Layer 5 of a small transformer language model trained on English Wikipedia (8 layers, counted from 0, width 128).
A neuron's activation on a vector x is GELU(gate . x) times (in . x), where the dot is the dot product.

Input weights of the MLP neurons that the questions are about. A number n stands for n times 0.0074.
n9 gate: 6 -16 -20 15 -23 -32 -7 12 -55 -13 28 -28 30 -33 66 4 12 15 -9 -16 -26 -2 12 -8 49 35 -35 21 24 2 17 26 9 23 28 -22 27 -4 16 64 -20 1 -14 -39 -8 17 29 3 -18 -6 36 -15 -13 -3 -21 23 -44 38 35 -20 -4 -18 9 -23 4 -2 34 4 -1 7 31 10 -41 1 -8 10 15 20 -20 14 9 -13 14 33 -8 -12 -8 0 16 -7 -32 29 -41 -3 37 -54 -18 58 14 -26 -30 3 -9 13 -37 -23 5 -9 -12 4 -1 23 -30 -8 22 -13 19 28 -7 18 1 -37 39 -20 -30 -3 39 7
n73 gate: -14 36 -8 -40 -4 13 9 8 -1 3 9 11 25 -6 13 30 12 -37 -41 30 34 -37 -5 -6 -4 -16 7 3 19 49 -37 -19 -30 -9 4 -35 9 1 1 -4 8 -11 -2 27 -15 35 -25 -18 3 11 -2 40 8 15 13 26 20 19 1 19 -13 -16 2 6 -11 3 -2 14 4 3 6 1 20 -5 -15 2 -19 -27 -9 9 -31 14 10 -11 -16 8 47 -32 1 15 -1 6 4 14 -4 11 -2 -3 -24 48 -18 -24 10 14 -28 6 10 2 12 2 6 -6 5 2 -11 3 40 -6 29 8 18 59 12 3 -35 18 11 15
n95 gate: -29 -8 -1 -25 31 23 6 9 -5 -15 29 11 -36 5 7 36 -41 13 3 17 22 -10 -2 -28 -23 48 -16 -5 16 15 -20 -27 -28 38 12 -22 -21 20 -4 -14 20 10 43 -1 5 -15 -6 -12 -13 -9 17 36 14 4 31 -13 13 17 4 -7 -12 36 6 4 -2 2 10 -24 43 27 15 -23 -20 -30 29 2 -8 1 -33 6 4 17 -15 -16 -47 -22 25 9 9 9 64 14 -2 27 -14 7 10 -23 -18 20 27 -5 -11 -21 -61 10 12 -19 15 13 -6 -28 -28 6 28 30 -19 0 22 -2 12 -4 -7 -20 -17 -3 20 13
n111 gate: 28 22 -21 -5 -49 26 19 -24 -21 -5 -2 9 14 -10 29 -14 -4 -20 -5 8 -13 10 -20 -3 -21 12 -16 19 10 34 3 -46 -41 -23 20 18 15 -40 18 34 -18 -10 -1 24 46 35 30 17 -1 -2 19 28 25 -3 34 -5 1 -5 13 -4 -8 24 -33 20 -3 9 23 -22 25 -3 -31 -8 14 21 13 -28 0 12 21 37 -3 -11 28 3 -11 7 65 45 -44 7 5 15 -2 26 12 -19 5 9 -20 -19 -3 -12 29 6 -1 -41 27 -13 3 -22 -18 30 35 31 29 -6 41 45 9 11 -10 9 23 -11 -23 0 2 37
n193 gate: 9 -17 -8 30 3 23 -11 -38 -49 -44 8 -20 -5 21 -23 1 -24 40 28 4 17 -26 -3 -9 14 4 21 22 6 -17 32 -15 -4 -19 -61 3 17 33 10 -14 -34 -25 37 17 14 15 62 14 -27 -9 19 12 -68 41 -2 25 -4 3 31 10 -11 -15 3 31 -1 23 30 -43 -15 -22 36 8 -13 -5 23 -25 -7 33 -15 8 -2 -6 -19 -12 24 44 -39 15 22 -8 17 -6 17 37 18 -14 1 -40 18 64 -15 -30 -17 50 40 25 28 4 -25 -16 -8 10 10 -11 27 20 -1 -9 -24 26 22 13 -9 34 -16 -9 26 -6
n279 gate: 17 32 -15 -39 39 1 -60 -2 46 12 43 3 19 28 -2 15 10 -33 28 -14 19 19 -18 17 21 0 -8 -29 -11 -18 -39 15 12 58 12 17 -25 17 2 -5 -7 32 0 54 -17 14 5 -42 27 36 -1 -9 21 1 28 -7 -12 -9 -15 20 -12 0 3 -13 1 -23 -23 41 13 17 0 -25 -42 -3 -48 -32 13 -23 35 15 -30 -11 42 15 -44 10 9 -19 21 25 -11 -18 18 24 17 -5 6 -3 5 -14 8 -3 -5 1 2 -16 -19 -29 -26 2 23 28 14 11 -16 -7 -45 4 10 -1 -8 9 3 8 -37 -3 -5 28
n282 gate: 16 -27 33 -22 40 29 -10 12 -18 -20 31 24 -23 -42 -23 -7 33 23 -7 -22 3 -6 -18 -24 -11 37 26 -20 -8 23 -15 31 -19 -5 -2 30 -5 -8 -19 1 -8 9 -12 35 1 -24 -8 29 5 29 -8 14 -39 2 -4 9 1 1 -13 -31 36 13 12 42 -11 -30 43 -33 14 7 0 -5 -25 -11 -5 -10 43 5 -30 23 34 13 57 -25 14 26 14 62 -6 9 -5 -20 31 -30 -20 25 0 3 -14 2 -24 4 2 21 16 9 0 -19 -21 5 12 -26 26 -2 -14 32 -22 10 -3 8 28 -34 0 2 1 -11 -22 -1
n286 gate: 25 14 -41 -2 6 12 -2 -4 28 9 -4 -8 47 5 29 -3 -36 33 -11 12 18 -18 -15 -37 15 20 -38 19 8 -14 -26 10 6 35 -29 -16 13 6 11 -8 4 -53 -8 -1 5 0 -47 33 -7 13 16 -21 5 -3 -10 12 47 -10 21 -27 -25 -3 -14 11 -10 0 -14 -3 11 -25 -28 16 45 -33 -14 1 31 -19 -6 -6 -4 1 -3 11 36 -18 -12 -36 -6 44 -1 -35 3 18 -12 -9 1 25 -16 -3 21 18 -44 13 15 -33 12 -7 -29 29 -42 39 7 -11 31 21 16 24 -64 0 19 3 18 44 -31 5 44 10
n294 gate: 32 -20 4 -8 52 -1 14 18 10 -23 30 -13 -1 4 -2 41 -4 -5 35 10 -31 -12 38 -20 -8 33 20 -40 7 -6 1 -30 30 -1 -52 -6 16 16 47 -38 -43 15 -6 24 -10 13 10 -5 -23 -11 11 3 27 11 29 37 43 3 -18 -18 14 -1 -28 8 -13 24 -1 11 -15 -20 8 -14 -16 29 28 22 -2 21 9 25 1 11 19 -5 22 -5 -5 -10 3 5 33 -41 3 -3 -19 -19 -46 -20 32 -6 -21 13 17 -26 -5 -19 -27 24 -3 -3 -1 44 1 15 -33 -8 47 3 -3 30 27 1 -28 -31 -11 -11 3 -75
n9 in: -1 12 -27 10 19 -32 -13 5 -9 -22 84 38 34 -33 37 -6 -2 7 5 -4 -2 -3 -10 69 10 -34 -23 23 -4 -23 22 34 -16 -12 38 -46 19 -23 -42 42 -10 -45 -18 -50 34 38 -23 3 -22 2 13 18 24 5 63 9 4 -20 71 3 -33 -25 -38 -11 34 -6 2 -29 -14 69 -38 4 -36 -26 30 16 13 -25 -24 22 15 17 -28 33 3 -73 43 15 14 13 -30 17 -9 -33 -3 -24 -37 18 24 -12 -4 30 12 45 -12 6 45 -11 -30 -31 -65 -5 37 0 37 8 -7 -32 -14 3 -41 5 16 -3 26 -16 -23 46
n73 in: -22 8 8 23 -4 -11 -6 26 -22 44 -57 1 24 -16 35 1 -44 -8 -49 -7 5 32 -17 -28 -11 25 -29 6 23 -11 26 -10 -27 -41 50 2 -16 -17 -31 -25 -17 -13 19 -22 -14 -25 41 12 -3 -27 -43 13 -7 -28 -44 -2 32 27 12 -12 33 -15 -10 -62 -7 -4 -15 8 -4 9 9 3 -12 45 -19 -15 2 18 44 -12 13 -1 8 5 -31 7 -8 -25 45 -15 0 -22 0 16 -44 -2 -12 27 -32 10 3 22 -13 40 34 2 -6 -4 23 36 0 -1 -38 -1 -33 -5 5 -49 -6 -21 -63 -18 -16 0 -29 -27 -18 2
n95 in: -17 9 -7 -6 -12 -10 -11 -37 6 27 14 -14 30 -49 -33 8 -51 15 -24 -31 5 -24 -7 13 12 -6 6 16 -7 -35 -14 -5 -46 -17 -23 -14 -20 30 -38 -14 13 56 10 14 -29 -6 28 58 17 7 -26 35 18 -3 3 32 36 -8 23 29 -16 -1 14 27 6 -17 -13 -21 -1 -25 -22 8 21 13 36 -38 -27 22 -35 -40 9 5 17 22 -19 21 -1 37 17 4 20 -15 30 -1 1 -52 18 -18 -23 -1 49 -11 -2 -27 4 8 1 8 -38 -7 -22 -27 -42 -7 -26 22 1 2 36 -13 59 -8 -20 6 19 -19 24 4
n111 in: -40 34 19 34 -12 -40 -12 -12 -28 0 -8 -30 19 11 3 -20 16 -49 39 19 -48 9 4 -30 -6 17 -1 31 -29 -10 0 41 -11 30 18 4 -10 -26 7 -23 -58 -39 40 1 64 -17 38 9 -23 14 -23 -9 32 32 28 -30 -16 -2 11 -1 5 -51 -7 28 2 21 -57 28 4 -13 16 3 -9 -4 11 14 1 16 -8 33 -12 -5 39 -28 20 -34 60 2 -47 -8 12 -27 11 29 -36 -23 5 -11 16 4 -23 -12 -5 -9 -32 -15 -24 12 -24 21 -19 33 -13 41 -9 19 33 69 3 5 28 5 -64 0 -16 -10 8 8
n193 in: -3 5 -24 39 57 -19 -18 34 -67 -30 19 18 -1 44 5 -13 -3 -71 70 -26 -34 5 -7 -19 -22 5 15 -33 28 -1 -24 -21 1 19 0 -16 -35 25 54 9 30 22 -43 14 -2 -44 -42 -40 -24 34 9 -21 13 2 12 14 27 34 14 15 2 4 -16 -3 16 -17 31 -69 3 -4 9 -5 7 17 -43 19 -56 34 -33 8 19 2 17 -10 -15 -14 -24 0 40 7 23 24 36 -21 26 24 -25 15 10 -23 11 -23 0 -49 35 -3 -37 -20 6 57 -34 -18 21 -17 -17 -2 2 -14 52 -28 1 19 7 2 -16 36 -26 28
n279 in: -16 19 31 -14 21 -36 -2 -15 28 -14 31 -35 -1 40 37 21 -14 3 -3 9 -14 8 4 17 -5 -10 1 -1 16 15 -25 18 -16 10 22 6 4 14 -3 52 -1 -24 20 32 3 37 41 -17 29 -7 5 6 -35 1 8 -18 38 -28 13 26 34 -37 40 -42 1 7 45 -10 20 18 -41 24 12 13 -12 20 -18 -21 1 -1 28 -29 -18 -1 31 -26 -9 -21 19 -36 5 -3 -94 -15 5 -53 11 24 7 -28 -17 -53 -12 38 -27 15 9 17 15 -3 -2 -3 29 -16 11 45 31 -19 14 -23 14 -30 -36 6 -19 -26 0 7
n282 in: -30 71 -24 4 -9 -21 -78 1 -20 26 47 -1 11 -32 -4 -1 -4 -36 -8 -9 0 12 21 8 44 15 25 -35 12 6 15 20 -7 14 0 2 21 14 -16 -26 -28 19 -10 6 -16 41 35 8 -7 19 -9 2 -30 15 -24 14 -5 -17 -29 -5 -22 2 -9 5 6 -17 -17 29 -28 12 1 47 49 -16 19 -63 2 -30 7 41 -25 -5 -8 57 11 1 -18 11 -31 -1 17 9 -23 -46 23 4 23 -22 20 34 -40 43 8 -23 3 35 3 15 30 -16 34 36 -67 6 22 31 -12 4 -17 -15 0 -22 -4 -8 0 -15 35 21
n286 in: -54 -48 8 -17 16 2 51 -18 -1 -25 -2 -32 -35 -15 -3 -40 -5 -31 39 13 -22 2 -9 -27 8 -7 13 24 -16 4 32 29 -21 7 -38 29 -24 20 -40 -35 14 27 -2 16 -12 4 35 23 22 3 25 22 10 65 -14 -9 -2 -9 41 -36 -4 19 -2 17 20 6 -10 -19 -6 -31 -9 -4 -22 -18 -16 7 34 42 -6 -4 -8 -35 2 42 -7 -2 -5 18 26 35 -10 24 11 -54 38 33 -10 26 12 -34 14 -80 -9 -32 -32 52 -23 24 13 -24 15 -2 6 -24 15 22 18 22 -58 -2 -21 -19 -28 -29 -2 -17 -67 2
n294 in: 2 -8 25 8 -7 -7 -4 14 9 40 -8 14 -37 -21 -7 9 32 9 9 22 1 -4 7 -40 16 -11 -45 -2 -20 -2 -43 -18 27 31 9 19 44 -1 -20 -14 -44 -22 -56 -23 -22 0 25 32 9 -5 -13 47 -35 -17 -2 18 4 27 28 -20 3 1 -5 20 -33 8 70 9 -11 -44 17 20 -42 28 24 -13 22 -18 -45 -15 28 -26 24 36 -13 -15 -4 4 -12 -4 1 8 -1 5 -48 -11 2 6 -29 15 8 30 38 0 -15 -4 7 26 9 -9 39 -12 -20 -44 -22 -37 -32 41 4 -15 -52 41 37 -23 -25 -4 -15 -12

Each question shows a token from some text and the vector x that enters the MLP there. A number n stands for n times 0.032.

" but": -56 3 2 16 -10 -5 -24 -23 -3 30 20 -22 8 -13 -9 -4 -2 25 7 7 10 22 8 -4 2 10 7 38 2 4 21 -37 8 -22 -9 -7 -11 16 3 -7 0 -3 -6 14 -11 -16 -20 -5 8 -3 41 10 18 -7 19 25 2 -9 -13 -24 -14 -9 -21 19 -3 21 14 54 36 -18 -3 -13 14 5 33 36 20 -2 11 3 24 -16 5 -39 9 -15 14 -5 4 4 -14 -35 -60 -22 -11 15 15 -13 10 27 -1 -31 33 -31 -47 32 -17 2 5 17 -7 1 23 -16 -31 -14 -23 -13 -2 30 -35 -10 -1 -16 0 -10 12 -18
The neuron with the highest activation: n294

" K": -21 13 4 18 -32 -8 0 -40 3 -19 9 14 2 10 -32 -21 -15 -1 38 15 23 10 30 -1 -5 -11 -12 0 -14 -4 -9 6 19 3 -7 20 -1 -6 -7 4 18 -21 20 -5 -20 27 -9 -1 33 -42 3 31 20 -6 15 24 10 -6 0 1 -8 -16 7 7 14 -10 12 -5 59 -10 -7 -7 46 28 -12 28 0 -18 14 -12 1 -7 25 -60 -20 -28 -22 -8 -15 -20 -26 2 1 -32 -7 37 19 -12 8 23 -5 64 6 -14 26 11 -12 27 25 -5 6 -17 7 -55 -13 3 -7 -16 10 -33 -10 -43 -15 -17 -5 7 3 14
Which two neurons fire most, strongest first? n111, n286

" Jim": -73 32 -3 -5 -30 -7 -6 -41 8 8 10 5 -8 -2 -17 -23 -20 25 11 -35 12 11 24 -7 4 -32 5 23 -4 -3 21 -6 4 20 -29 35 13 -26 14 -3 6 -29 -12 34 26 -2 -23 -8 26 -14 27 22 -13 21 -6 20 -16 -4 19 7 -2 23 -10 21 20 17 -16 13 49 3 3 3 -6 1 5 52 0 -3 11 -18 -13 11 -11 -52 22 -43 -42 -36 12 16 -32 -3 -5 -27 8 10 -2 7 -3 15 -7 53 -9 -9 -4 -21 -22 9 21 -24 14 3 -19 -42 -10 14 -15 -17 3 -12 -26 -2 -24 3 -16 10 -8 3
Which three neurons fire most, strongest first? n286, n95, n73

" body": -20 1 -10 -5 -35 -12 21 -36 17 46 22 21 -5 -4 17 -43 -26 12 -15 4 -12 -14 5 35 8 -20 -13 60 27 26 32 -8 -13 -15 18 31 29 -29 -2 6 24 1 -24 25 10 -5 1 -11 13 -21 -3 13 5 -25 -4 43 11 -6 -11 -2 19 20 9 35 1 52 10 30 39 -4 0 11 14 -3 -2 27 -11 -17 43 18 -5 -26 18 -18 5 4 -31 -22 8 27 1 4 -9 -15 -27 30 10 -20 -12 28 -42 -27 5 -31 -11 26 -9 0 20 9 -12 23 -9 -5 -19 -15 -19 -5 -30 6 -11 10 -10 -3 21 17 22 -5
The most active neuron and its activation: n73, at about 0.74

"ew": -32 -26 3 4 -1 1 -33 -47 -7 36 1 9 13 -6 0 21 0 25 18 11 -27 18 20 5 -10 7 -1 16 29 42 14 -44 22 2 -7 -14 -20 -3 -5 -4 8 15 -13 16 -4 10 -52 2 24 -14 21 14 27 -20 -5 18 16 15 5 -13 8 -6 -51 27 13 13 0 12 6 -27 -34 0 -22 66 20 9 30 -53 29 18 12 -29 8 -2 4 -3 -17 -19 -3 8 -17 -11 -21 -67 2 13 4 -16 -5 50 -9 -6 19 -5 -37 16 -2 13 2 30 14 3 9 -3 -20 -17 39 -8 31 7 -34 2 9 -8 12 -28 -6 14
The neuron with the highest activation: n294

"Un": -21 37 -9 3 -4 -15 2 -7 14 -19 -2 14 7 7 -60 -16 5 -3 12 17 -15 -3 25 19 34 -27 17 25 -37 19 7 5 23 1 -23 -1 -2 13 23 -11 1 33 6 -10 -3 16 -25 -34 -3 24 16 -10 26 1 -1 46 4 -23 1 -31 -14 34 -4 -2 -10 42 15 -1 51 -19 -6 22 41 16 18 47 -19 31 37 -16 -12 -19 15 -21 -6 -11 -9 5 -5 -13 -10 -3 13 3 1 29 7 22 24 1 -31 18 -21 -33 -4 3 -15 2 42 -5 -17 -18 36 -20 -3 24 -28 -14 -40 -24 -48 -37 11 5 15 28 14 -27
The neuron with the highest activation: n73

"The": -44 -13 -32 5 -19 -5 16 3 0 -23 -3 -3 2 -16 -3 -11 -16 13 37 -31 -8 18 7 16 10 -12 5 -7 -21 10 3 10 -8 -60 -1 19 3 -21 7 9 -1 -11 14 6 16 -10 -9 -25 7 -3 30 -30 8 -3 25 48 -21 -13 30 11 -11 9 -18 14 0 19 14 76 14 -13 -2 -26 8 4 32 24 -15 -7 3 -18 12 -9 -9 -33 3 -12 -17 -2 8 -14 9 2 -6 0 -2 10 25 -8 22 7 -16 -10 -3 -16 11 6 10 1 39 -15 16 -21 -4 5 -6 -13 -9 12 0 -12 -34 4 8 -22 -12 -7 13 -5
Which three neurons fire most, strongest first? n95, n73, n279

" ": -4 -3 -38 12 -44 0 -17 -34 23 -3 40 38 18 3 -19 -16 -26 2 6 -12 40 -3 4 30 8 -32 10 27 16 34 49 16 -5 -9 -21 -30 -13 -38 -21 -10 16 -1 -10 27 -8 8 -28 -40 28 -22 -4 -3 -4 13 11 -8 -16 6 22 -6 18 4 -8 19 -4 -9 13 12 7 21 9 -23 45 4 4 7 6 -16 9 -18 -28 -16 12 -2 -22 -20 0 -59 7 35 -37 -20 -16 -7 3 27 7 20 -10 22 -21 -17 -19 -25 9 31 -22 -6 22 -22 -14 -9 36 -43 -19 -23 17 14 -4 -11 -14 -33 -12 -6 -6 47 -7 -4
The most active neuron and its activation: n286, at about 0.63

" candidate": -41 7 -14 12 -12 5 -1 -38 -3 48 21 18 23 -11 -5 -43 -18 22 0 -6 -9 3 4 43 8 -27 -10 31 7 30 22 -27 0 -9 -11 34 14 -52 1 5 36 -27 -18 33 -11 -16 -6 5 29 -22 0 13 -1 2 10 31 2 -3 -4 17 24 29 -10 17 8 46 13 33 34 0 -4 2 45 -23 -2 11 -20 -24 18 12 -18 -31 4 -14 10 -33 -29 -15 4 26 -1 -1 -28 -21 -12 2 0 13 -2 9 -29 -11 9 -5 -34 13 12 6 20 19 0 7 -29 -7 -16 -11 -22 -7 -11 44 -9 39 -9 -8 11 5 25 -9
The most active neuron and its activation: n193, at about 0.38

",": -55 -1 -10 29 3 23 -11 -16 4 22 39 -21 11 -22 6 -37 -3 22 7 -8 18 -6 8 22 -25 25 -1 6 1 -4 6 -6 23 -26 2 -9 4 -32 -3 19 18 -2 -29 9 -23 -14 -9 -17 2 -22 -4 24 -5 4 -8 28 -24 -10 0 -22 5 7 5 40 20 17 5 36 25 17 26 -9 15 4 29 44 -8 -8 0 4 -14 -9 9 -37 14 -21 -30 -8 1 21 -28 -7 -30 4 -11 40 31 -15 -5 21 -6 -64 1 3 -5 2 -16 3 24 10 -41 12 0 -2 2 13 -12 11 -15 12 -26 -18 -14 -45 6 9 17 0
Which two neurons fire most, strongest first? n294, n9

"9": -63 24 -33 -19 16 34 -38 -6 31 -22 13 1 4 -4 -30 -33 -2 34 31 3 17 -28 28 -8 6 -12 6 35 0 26 20 9 19 5 8 7 -4 24 16 14 19 6 -50 23 -1 -24 -1 -33 45 -19 15 -14 13 -14 5 4 1 -14 42 16 35 30 -21 0 -15 9 10 25 4 -13 -22 -24 25 25 -2 3 15 2 18 -9 4 -2 6 -20 -9 -14 -19 -31 -25 22 -21 25 -15 -3 6 8 1 31 -9 13 -39 9 -15 -7 15 32 11 -24 18 -4 -1 -16 -2 -10 11 -4 12 6 6 -11 40 -56 -11 -40 34 -7 -15 -24
Which two neurons fire most, strongest first? n73, n111